Layer 5 of a small transformer language model trained on English Wikipedia (13 layers, counted from 0, width 64).
A neuron's activation on a vector x is quick GELU(weights . x), where the dot is the dot product. Quick GELU of z is z times sigmoid(1.702 z).

Input weights of the MLP neurons that the questions are about. A number n stands for (n - 500) times 0.0014.
n11: 293 713 543 732 625 489 544 194 444 498 453 551 655 314 612 578 582 640 323 562 464 607 394 489 367 390 465 461 419 685 285 385 678 559 567 525 579 738 670 512 512 492 326 501 425 452 345 439 638 457 340 393 581 477 355 363 558 319 561 590 617 689 411 605
n23: 431 608 645 477 476 404 399 370 589 564 632 620 531 589 714 336 374 550 215 407 424 491 632 701 588 551 339 327 554 512 484 537 620 391 442 587 505 415 527 441 440 556 540 410 677 394 594 525 517 626 484 464 428 511 395 707 549 518 494 598 637 368 634 376
n24: 668 473 580 608 380 453 473 682 457 446 811 582 602 446 714 461 421 474 474 435 422 485 459 466 376 419 510 497 456 632 514 612 618 160 648 489 299 276 586 472 336 804 334 563 567 429 858 583 433 617 330 436 778 233 441 309 591 457 447 589 469 367 562 307
n26: 583 516 444 404 357 518 504 608 614 535 457 422 516 530 450 477 491 421 535 576 403 520 531 495 536 553 505 435 530 477 468 483 368 528 476 539 377 495 519 471 704 505 503 554 448 631 564 407 494 524 487 624 568 526 481 433 559 372 458 502 550 599 582 410
n27: 457 436 478 460 506 685 599 557 475 400 430 508 439 377 339 484 552 644 495 448 502 487 479 514 594 520 578 514 675 445 444 493 579 488 428 595 484 526 368 502 402 506 497 579 436 391 618 367 621 515 381 505 554 554 449 447 441 465 431 526 618 520 433 564
n32: 481 462 512 646 512 537 311 501 664 674 587 579 653 420 588 497 475 547 465 532 322 520 534 415 503 510 504 328 470 509 472 527 425 380 311 458 538 676 507 319 330 609 392 536 424 468 579 538 491 424 546 402 539 600 359 699 563 414 493 663 633 672 643 726
n66: 626 530 565 522 534 469 495 306 337 464 272 370 549 747 406 346 471 647 315 544 447 422 605 642 592 490 418 689 484 522 520 605 477 355 359 524 396 634 610 513 351 599 441 765 683 343 550 491 594 561 538 486 474 408 531 563 472 493 480 676 409 605 443 551
n70: 555 494 431 444 339 354 536 621 663 550 476 383 503 649 258 439 462 361 543 595 595 488 449 520 618 520 444 642 590 454 440 470 505 410 517 578 432 259 507 533 577 479 510 506 573 404 587 598 424 629 563 573 552 576 509 506 603 448 544 415 557 493 535 610
n77: 462 396 427 341 403 599 530 486 468 543 449 612 530 346 593 414 604 414 505 557 477 481 391 539 651 423 517 570 564 553 533 357 530 525 727 532 637 569 454 583 411 505 551 500 492 515 510 481 527 555 460 643 426 688 558 415 495 522 367 483 549 461 444 475
n81: 504 526 483 630 562 434 580 588 563 449 556 440 376 360 673 497 448 576 488 357 435 543 399 538 636 529 423 565 503 544 376 520 520 490 212 425 654 325 544 653 434 464 571 595 800 557 682 441 392 527 610 461 347 571 370 576 627 377 549 315 524 438 599 433
n88: 645 548 871 588 660 362 462 297 584 701 309 568 599 566 504 434 398 400 479 312 488 415 668 600 554 418 311 481 438 552 457 565 542 330 352 384 479 599 807 294 474 493 561 593 493 623 387 611 497 528 657 388 413 438 569 905 529 447 511 606 436 693 412 538
n91: 452 409 628 493 600 533 492 474 520 624 334 575 605 514 359 477 597 381 383 409 523 568 466 493 535 524 451 492 587 507 223 366 567 535 346 553 489 679 460 530 476 419 423 457 426 572 429 577 618 481 518 454 546 468 483 528 464 272 480 690 517 640 503 549
n97: 549 553 530 652 538 400 306 620 536 505 549 371 519 640 645 517 536 499 353 652 488 558 507 427 471 406 543 527 440 466 599 358 579 597 523 448 610 330 407 583 518 526 370 458 310 738 525 722 507 432 432 376 742 364 390 380 572 472 471 312 693 593 649 726
n103: 590 512 661 471 529 434 596 445 701 503 411 568 565 656 486 503 333 449 389 486 506 509 617 578 459 546 457 399 542 367 422 603 455 469 498 565 470 629 318 494 634 478 494 545 486 537 370 614 464 540 516 373 598 543 521 551 430 395 562 569 559 631 564 400
n119: 528 674 497 551 567 391 406 504 429 605 412 414 529 318 447 412 490 668 599 563 410 515 566 567 327 456 463 586 550 509 470 313 527 362 457 527 421 519 625 422 535 460 454 568 533 345 482 619 719 607 479 573 438 527 560 628 503 540 686 604 535 474 436 437
n124: 584 401 480 498 633 490 528 463 613 539 629 534 629 345 388 593 588 392 518 465 510 427 431 693 544 448 478 303 458 481 419 453 484 299 462 453 525 539 539 383 417 542 580 445 679 624 495 389 638 614 541 499 438 490 480 360 489 471 469 595 521 460 392 722
n125: 477 486 537 499 418 432 534 588 432 425 343 412 402 449 691 604 272 459 351 565 541 499 327 534 530 421 522 399 443 679 447 588 511 580 512 617 473 636 723 501 587 513 654 551 315 763 351 220 456 511 593 378 781 431 443 769 475 337 429 508 678 398 507 461
n155: 384 586 665 478 614 492 552 382 521 488 638 641 561 558 583 397 381 539 390 457 512 515 473 482 336 515 509 480 495 392 395 492 438 571 464 434 452 541 560 507 522 501 289 548 497 445 407 516 513 423 463 431 403 550 572 565 579 492 594 548 529 552 668 487
n159: 495 688 491 664 549 296 387 442 560 822 563 351 508 380 671 476 557 637 425 534 574 731 567 498 558 452 562 288 416 595 590 339 494 378 277 632 549 541 398 486 707 536 409 339 566 578 475 647 495 506 538 286 584 494 361 615 470 319 553 576 614 346 531 532
n160: 760 487 482 406 504 559 412 396 488 723 606 622 545 535 588 522 365 463 402 433 553 367 604 636 543 497 461 451 441 433 510 513 272 417 451 523 523 459 620 335 546 513 485 555 524 613 368 457 422 662 654 621 395 702 555 634 548 284 714 454 403 559 418 373
n163: 514 436 375 376 486 501 573 477 502 440 448 518 512 541 448 590 463 526 464 582 476 537 515 482 444 485 546 432 544 432 479 438 488 528 372 578 500 470 417 623 432 530 432 580 654 391 526 541 616 550 457 446 490 472 633 464 465 543 420 520 549 458 595 664
n175: 569 383 555 466 341 543 528 476 572 735 477 706 507 524 527 414 487 538 405 580 396 456 426 405 590 474 441 544 626 153 468 463 413 457 515 507 419 443 296 235 600 663 382 469 448 587 552 488 576 558 608 495 627 384 575 417 553 400 479 543 681 698 511 644
n194: 419 630 509 487 395 437 582 539 618 640 509 528 512 422 404 382 329 490 369 504 407 487 589 583 573 429 317 446 736 520 400 437 530 293 415 550 451 403 466 456 683 449 486 590 685 302 429 613 479 796 654 450 529 584 465 563 642 574 608 423 487 278 663 547
n198: 432 472 736 408 618 598 368 608 669 610 652 416 392 484 499 498 520 646 513 483 372 641 514 578 508 616 525 337 502 452 582 751 222 524 297 468 528 526 577 479 478 812 357 505 438 466 426 280 421 454 384 368 586 461 519 479 489 476 421 407 546 580 479 373
n220: 397 438 720 454 533 384 633 443 656 583 525 610 288 572 494 463 328 434 571 444 331 456 462 619 452 403 272 480 438 699 284 499 653 504 361 594 313 592 533 478 420 488 296 585 447 381 497 544 718 488 596 522 504 586 505 483 621 268 512 447 643 658 570 667
n234: 630 472 352 738 489 597 424 393 346 391 656 413 606 425 594 359 459 670 497 553 425 523 381 402 520 579 525 652 480 432 496 390 493 444 661 640 465 415 555 478 401 476 483 502 771 421 441 474 450 862 365 517 604 446 580 395 562 429 531 542 568 312 605 578
n239: 530 623 451 641 414 328 502 360 602 634 477 488 625 499 672 340 382 381 424 409 448 581 465 470 427 560 573 530 459 589 546 529 485 362 333 532 431 468 403 433 602 513 523 470 505 447 501 586 391 515 513 371 515 346 544 451 532 609 492 430 562 360 677 483
n240: 683 576 515 458 691 607 259 308 378 436 498 398 587 495 418 589 609 528 551 614 271 527 488 747 506 556 532 453 591 609 333 648 485 462 321 480 357 493 681 223 614 621 351 531 463 583 490 532 759 534 514 682 717 401 429 480 413 244 576 596 456 654 424 359
n244: 603 514 478 622 600 616 605 545 539 315 442 376 406 226 634 535 538 464 482 652 434 676 177 684 338 430 512 534 419 411 333 358 549 587 503 512 424 458 524 558 501 631 448 464 484 470 663 273 621 348 433 350 695 511 560 497 528 347 371 492 426 657 587 531
n249: 601 566 693 426 485 476 498 436 626 538 769 578 563 341 566 382 425 405 502 519 400 474 480 634 519 460 206 299 574 456 423 528 441 396 501 470 305 545 570 208 500 632 401 541 538 614 451 338 496 763 467 610 504 688 488 561 605 316 567 575 697 479 420 626
n250: 583 432 401 500 254 662 703 608 568 450 348 464 667 388 431 438 429 535 377 579 464 559 443 465 393 379 446 389 527 599 531 754 472 410 222 649 435 564 619 412 435 666 533 724 340 517 602 557 323 435 509 408 905 304 492 962 476 427 496 385 454 504 702 560
n255: 433 549 523 431 419 686 604 560 458 652 634 646 560 347 478 594 460 580 629 403 390 529 391 417 508 500 531 594 465 478 411 461 414 406 647 453 691 386 412 459 462 427 443 552 554 424 518 498 577 564 707 573 408 574 512 399 400 572 446 428 452 538 412 488

Each question shows a token from some text and the vector x that enters the MLP there. A number n stands for (n - 500) times 0.009.

" Qatar": 495 394 416 302 528 522 638 253 623 408 523 454 551 613 482 641 426 555 390 502 525 405 678 586 514 766 490 469 478 438 476 275 523 633 505 433 322 548 490 463 474 303 514 636 555 573 500 561 359 487 592 747 417 609 420 511 362 757 381 647 460 269 550 541
Which of these neurons fires most? n163

" Corporation": 460 467 592 346 562 442 573 354 655 493 431 487 497 627 569 521 497 536 550 565 413 307 723 510 373 822 478 498 468 486 520 335 444 715 583 358 324 497 462 458 565 381 374 661 534 481 477 577 237 482 607 688 426 489 465 524 396 819 434 545 482 235 612 490
Which of these neurons fires most? n155

"4": 330 305 490 344 494 499 636 325 693 591 465 460 500 574 592 657 438 606 499 520 492 426 613 580 439 777 497 563 394 358 482 236 509 631 526 412 364 516 457 488 515 361 389 618 499 597 533 500 385 478 606 682 492 545 416 420 417 619 312 577 612 422 542 587
Which of these neurons fires most? n175

" ": 460 353 460 367 608 521 664 290 609 530 458 369 476 467 623 752 478 550 533 523 529 512 514 646 350 770 551 653 338 454 470 261 546 642 510 349 330 480 622 533 412 488 490 629 419 495 521 528 409 469 653 697 523 535 423 429 390 536 354 435 477 384 401 539
The two highest activations, in order: n244, n255

" four": 434 260 482 381 526 534 616 352 665 403 485 519 481 574 668 648 407 577 436 528 514 454 483 610 423 789 504 566 365 523 625 266 495 589 536 337 394 432 469 473 542 471 507 569 483 700 521 488 196 518 498 631 527 589 407 455 395 675 311 443 647 445 437 624
Which of these neurons fires most? n97

" to": 421 394 433 350 577 452 605 333 621 636 538 367 490 353 673 619 449 607 603 518 553 466 625 582 351 754 462 552 361 458 585 242 500 506 593 370 308 518 547 363 457 472 556 623 492 557 536 470 368 516 615 724 532 569 346 467 422 706 308 522 584 325 478 591
Which of these neurons fires most? n249

" Modern": 465 513 559 348 366 565 631 268 590 467 509 298 404 514 498 662 485 590 452 520 514 391 592 560 517 789 516 583 470 527 537 251 455 572 462 408 404 440 487 481 592 355 581 615 499 580 541 525 284 577 652 694 518 518 398 497 378 767 342 655 452 177 462 548
Which of these neurons fires most? n194

" Canada": 433 458 545 356 587 503 583 355 620 343 531 485 538 521 542 653 479 540 369 520 562 400 593 575 434 812 504 487 417 500 514 313 539 695 471 348 348 537 442 434 428 379 491 671 554 490 490 572 300 462 663 738 441 580 418 515 404 717 336 592 408 213 563 519
Which three neurons fire most, strongest first? n23, n155, n163

" (": 401 366 543 335 640 535 650 371 653 512 494 310 464 469 717 723 543 617 678 546 429 450 554 689 417 726 500 508 349 447 553 299 569 579 513 411 346 551 548 447 475 453 394 600 476 495 539 526 309 436 592 728 506 494 329 437 371 530 386 488 521 462 486 424
The most active neuron and its activation: n240, at about 1

" Dun": 451 399 451 293 549 364 686 424 616 459 443 346 496 620 444 615 576 607 491 514 560 407 634 631 443 728 542 537 517 448 707 262 517 536 610 407 349 555 596 486 575 489 400 664 422 375 624 554 310 498 540 653 516 438 393 489 403 676 317 520 386 438 354 435
The two highest activations, in order: n66, n70

" power": 408 326 474 388 475 532 631 302 604 617 494 507 473 567 571 606 440 533 423 416 525 411 656 543 425 824 522 620 351 524 597 224 395 597 656 425 366 467 539 453 493 386 485 569 537 545 602 593 228 523 556 700 484 424 389 483 393 840 377 484 535 415 484 518
Which three neurons fire most, strongest first? n255, n239, n77

" the": 466 325 561 339 514 375 614 367 613 486 465 418 428 514 672 702 392 612 523 463 549 388 574 537 475 768 555 519 396 453 544 319 542 597 551 372 357 515 605 493 472 311 615 599 466 728 522 481 226 465 539 728 452 527 382 464 388 728 375 440 604 393 491 498
Which of these neurons fires most? n125

" ISBN": 390 456 584 287 603 557 583 283 679 447 599 297 518 565 473 646 493 516 533 514 442 339 622 716 412 785 555 538 326 478 538 360 484 634 423 313 411 490 433 517 412 544 396 569 501 554 487 536 373 553 562 662 524 579 412 480 358 546 386 721 584 410 474 519
Which of these neurons fires most? n240

" term": 377 446 681 361 558 452 604 350 638 426 545 539 492 613 562 673 479 553 499 562 499 364 616 453 482 821 496 597 403 526 620 293 451 628 634 363 331 510 424 473 543 473 497 588 508 472 593 546 150 341 559 689 431 492 428 391 368 671 418 508 524 482 428 446
The most active neuron and its activation: n155, at about 0.43

"Career": 418 374 524 356 500 536 599 345 685 395 337 438 467 540 596 646 563 570 420 552 486 424 563 538 362 774 514 560 433 556 648 341 468 547 623 462 401 498 444 465 406 495 402 623 417 562 525 558 109 507 598 642 581 490 430 539 367 693 300 620 494 337 499 637
The two highest activations, in order: n250, n77

" Divi": 389 372 459 352 507 492 659 350 597 496 515 354 384 532 508 586 552 594 540 466 606 455 529 538 568 772 503 595 429 451 708 251 413 543 545 534 325 532 549 478 408 464 534 630 447 413 597 534 219 451 642 703 560 417 420 542 342 652 351 662 421 459 465 494
Which of these neurons fires most? n66

" of": 440 434 473 390 548 432 627 267 599 560 497 303 494 505 673 733 499 597 415 521 501 471 564 471 391 776 538 479 336 614 527 172 570 534 514 413 364 477 429 481 595 397 567 632 492 605 508 584 408 506 643 694 534 511 396 364 367 605 393 470 601 341 382 514
Which of these neurons fires most? n159

" States": 405 400 517 376 626 513 624 331 612 364 468 492 499 484 567 729 471 527 396 443 501 415 627 561 412 812 501 543 387 508 506 282 466 649 516 384 362 543 479 441 476 366 571 659 571 514 483 528 247 477 658 712 404 573 435 519 423 737 393 458 458 222 588 555
Which of these neurons fires most? n81

" death": 496 379 387 330 542 530 633 238 645 506 512 431 587 662 581 715 501 579 310 548 475 377 585 597 409 774 538 585 376 408 600 251 492 504 603 438 400 581 526 475 436 520 457 575 486 450 487 570 199 543 605 653 501 526 406 486 381 660 362 602 460 414 459 526
Which three neurons fire most, strongest first? n66, n160, n163

" they": 469 283 420 382 554 535 588 433 648 519 506 488 444 568 594 683 384 580 522 520 508 480 578 520 403 723 503 472 403 507 639 324 509 587 515 284 370 556 547 435 373 528 483 678 343 537 555 532 266 484 613 681 511 595 276 542 363 683 323 544 636 449 413 569
Which of these neurons fires most? n32

" in": 498 417 451 328 592 409 622 329 624 504 494 304 493 566 641 694 487 571 510 548 493 430 537 602 425 763 469 498 336 428 581 234 532 482 628 423 331 451 560 438 581 431 535 642 466 597 476 527 324 587 718 740 524 546 393 428 410 618 344 594 503 381 459 434
Which of these neurons fires most? n160

".": 385 341 439 342 538 455 619 344 688 565 559 400 484 600 684 730 451 559 498 505 481 424 533 536 530 762 535 458 416 389 531 384 479 624 445 269 359 513 528 484 546 539 463 636 416 490 452 509 328 415 736 695 493 536 384 562 416 712 329 512 519 429 488 533
Which of these neurons fires most? n198

"6": 323 372 604 360 526 495 603 321 614 485 453 487 524 591 593 729 480 573 356 504 553 525 604 531 387 748 563 586 411 467 483 290 523 666 462 354 322 573 446 542 563 328 357 692 519 564 519 552 428 493 640 667 418 537 458 398 374 631 301 589 513 393 405 482
The two highest activations, in order: n155, n163

" for": 486 430 364 349 554 403 558 309 622 518 537 378 500 513 782 645 488 576 556 479 469 496 623 535 516 787 493 507 326 490 606 273 530 562 502 445 273 438 617 401 522 480 549 617 488 570 465 462 333 519 649 716 474 518 415 472 377 723 330 530 523 286 489 568
Which of these neurons fires most? n239

" raised": 469 323 502 334 531 513 626 265 645 567 479 416 514 588 587 724 478 536 412 450 467 412 611 508 432 746 467 521 351 499 561 340 487 488 679 319 357 516 562 424 497 475 473 647 446 588 590 572 345 585 644 674 561 467 384 460 358 688 341 669 560 426 410 504
Which of these neurons fires most? n88

" married": 424 298 459 336 567 469 625 335 679 506 601 327 509 570 605 667 439 571 453 444 431 370 651 719 460 759 473 499 418 419 618 350 514 483 615 339 384 519 505 418 482 546 478 625 451 612 575 522 259 584 641 602 539 600 388 445 395 637 333 536 557 398 388 577
The most active neuron and its activation: n249, at about 1.5

" De": 441 367 427 324 520 503 648 354 658 505 494 291 449 434 477 585 450 599 656 478 570 413 595 449 639 733 560 650 441 469 555 223 506 656 473 372 329 570 599 538 505 422 539 591 482 427 508 520 308 436 600 728 520 432 330 507 388 707 346 576 504 420 469 602
Which of these neurons fires most? n70

" served": 410 391 493 325 604 419 596 338 674 501 463 375 518 570 638 643 434 567 580 459 490 330 576 581 445 710 462 564 382 453 679 392 443 535 819 394 337 441 556 397 404 580 415 640 507 546 589 533 215 498 668 691 543 414 421 442 349 649 361 613 552 452 432 534
The most active neuron and its activation: n24, at about 1.1

"7": 315 344 623 337 488 478 646 354 645 608 422 497 480 608 526 678 458 524 432 495 544 477 663 463 378 772 516 535 430 428 471 299 491 649 458 392 333 637 436 556 618 345 384 673 458 602 519 551 386 509 659 687 480 582 413 388 389 594 329 577 590 439 408 484
Which three neurons fire most, strongest first? n103, n91, n220

"==": 394 320 489 355 517 594 583 276 666 419 418 375 406 423 610 685 441 633 619 544 503 372 425 591 515 738 571 518 399 470 559 426 467 646 550 470 390 522 419 412 422 610 555 637 433 602 522 542 199 412 725 605 597 449 384 567 365 483 311 570 516 485 552 576
Which three neurons fire most, strongest first? n125, n250, n244

"1": 301 360 559 347 487 531 645 334 678 604 484 464 464 605 528 671 536 555 489 502 532 502 475 441 391 778 537 610 433 416 496 238 498 615 475 446 336 614 434 494 550 312 433 613 422 616 487 558 303 492 643 703 491 454 435 361 381 559 340 644 545 519 489 582
The most active neuron and its activation: n91, at about 1.6

"3": 326 311 572 354 469 499 638 341 669 648 430 500 484 598 563 670 465 544 478 518 576 468 568 429 443 775 565 573 464 429 459 245 501 588 455 431 326 651 442 528 553 311 372 617 472 662 499 543 314 461 585 681 472 498 394 368 386 598 361 624 549 458 446 614
The two highest activations, in order: n91, n175

" Committee": 435 433 579 340 577 479 593 392 619 451 439 411 504 549 613 569 479 553 523 492 383 373 667 495 445 833 524 579 393 551 610 340 445 702 607 420 302 506 468 437 518 513 356 635 503 457 495 602 209 425 629 653 423 452 498 550 353 800 452 526 474 275 565 458
The most active neuron and its activation: n239, at about 0.84

"\n": 418 308 448 391 580 461 648 328 673 503 496 453 425 533 676 733 508 599 591 535 575 427 512 669 419 761 576 467 479 464 540 242 492 494 506 443 346 502 423 494 458 483 482 609 424 499 551 528 291 408 652 625 510 488 312 529 363 531 313 585 422 479 559 545
Which of these neurons fires most? n244

" became": 434 343 536 348 578 455 619 312 628 474 603 411 449 516 657 670 416 586 591 513 529 437 564 635 507 727 451 534 326 489 655 341 465 567 716 395 349 496 628 398 433 502 431 646 444 546 577 471 253 546 676 683 544 440 384 442 380 606 314 602 549 406 378 481
Which of these neurons fires most? n249

" from": 429 426 500 344 611 404 603 309 619 489 560 343 551 498 697 705 451 574 481 506 557 408 561 596 415 745 522 439 330 470 562 241 556 504 540 375 331 458 538 430 498 423 556 644 495 568 539 527 392 477 645 734 532 512 394 446 366 665 306 644 552 362 484 503
The most active neuron and its activation: n124, at about 1

" Lord": 512 339 429 336 488 453 646 405 670 512 552 328 472 534 561 640 482 589 415 424 533 323 588 530 534 780 512 584 399 458 551 266 535 595 594 360 311 540 535 476 481 540 525 645 566 521 491 529 244 568 563 610 528 510 423 517 426 765 338 519 485 239 427 563
Which of these neurons fires most? n234

"es": 464 443 464 308 615 498 591 457 676 510 570 366 560 632 466 637 563 543 511 564 584 402 616 560 492 767 560 526 364 415 586 261 415 527 604 366 376 376 490 493 461 437 514 606 400 523 466 557 286 525 667 681 492 517 355 380 372 837 322 471 528 352 506 512
The two highest activations, in order: n70, n255

" a": 427 280 500 338 557 468 647 307 604 505 474 428 414 467 593 709 361 592 575 511 481 413 584 617 428 764 489 640 386 419 581 367 468 564 688 404 331 529 673 515 363 400 572 589 464 641 527 475 291 521 603 696 501 480 356 434 411 672 353 480 616 418 508 500
Which three neurons fire most, strongest first? n125, n77, n255

"'": 447 328 521 355 506 479 573 411 628 606 496 421 354 542 649 633 449 586 594 505 490 386 585 553 514 817 492 529 373 432 598 322 445 713 548 456 270 453 638 507 576 473 423 599 462 594 417 499 284 543 554 726 414 494 428 419 382 797 386 450 527 462 463 509
Which three neurons fire most, strongest first? n26, n198, n160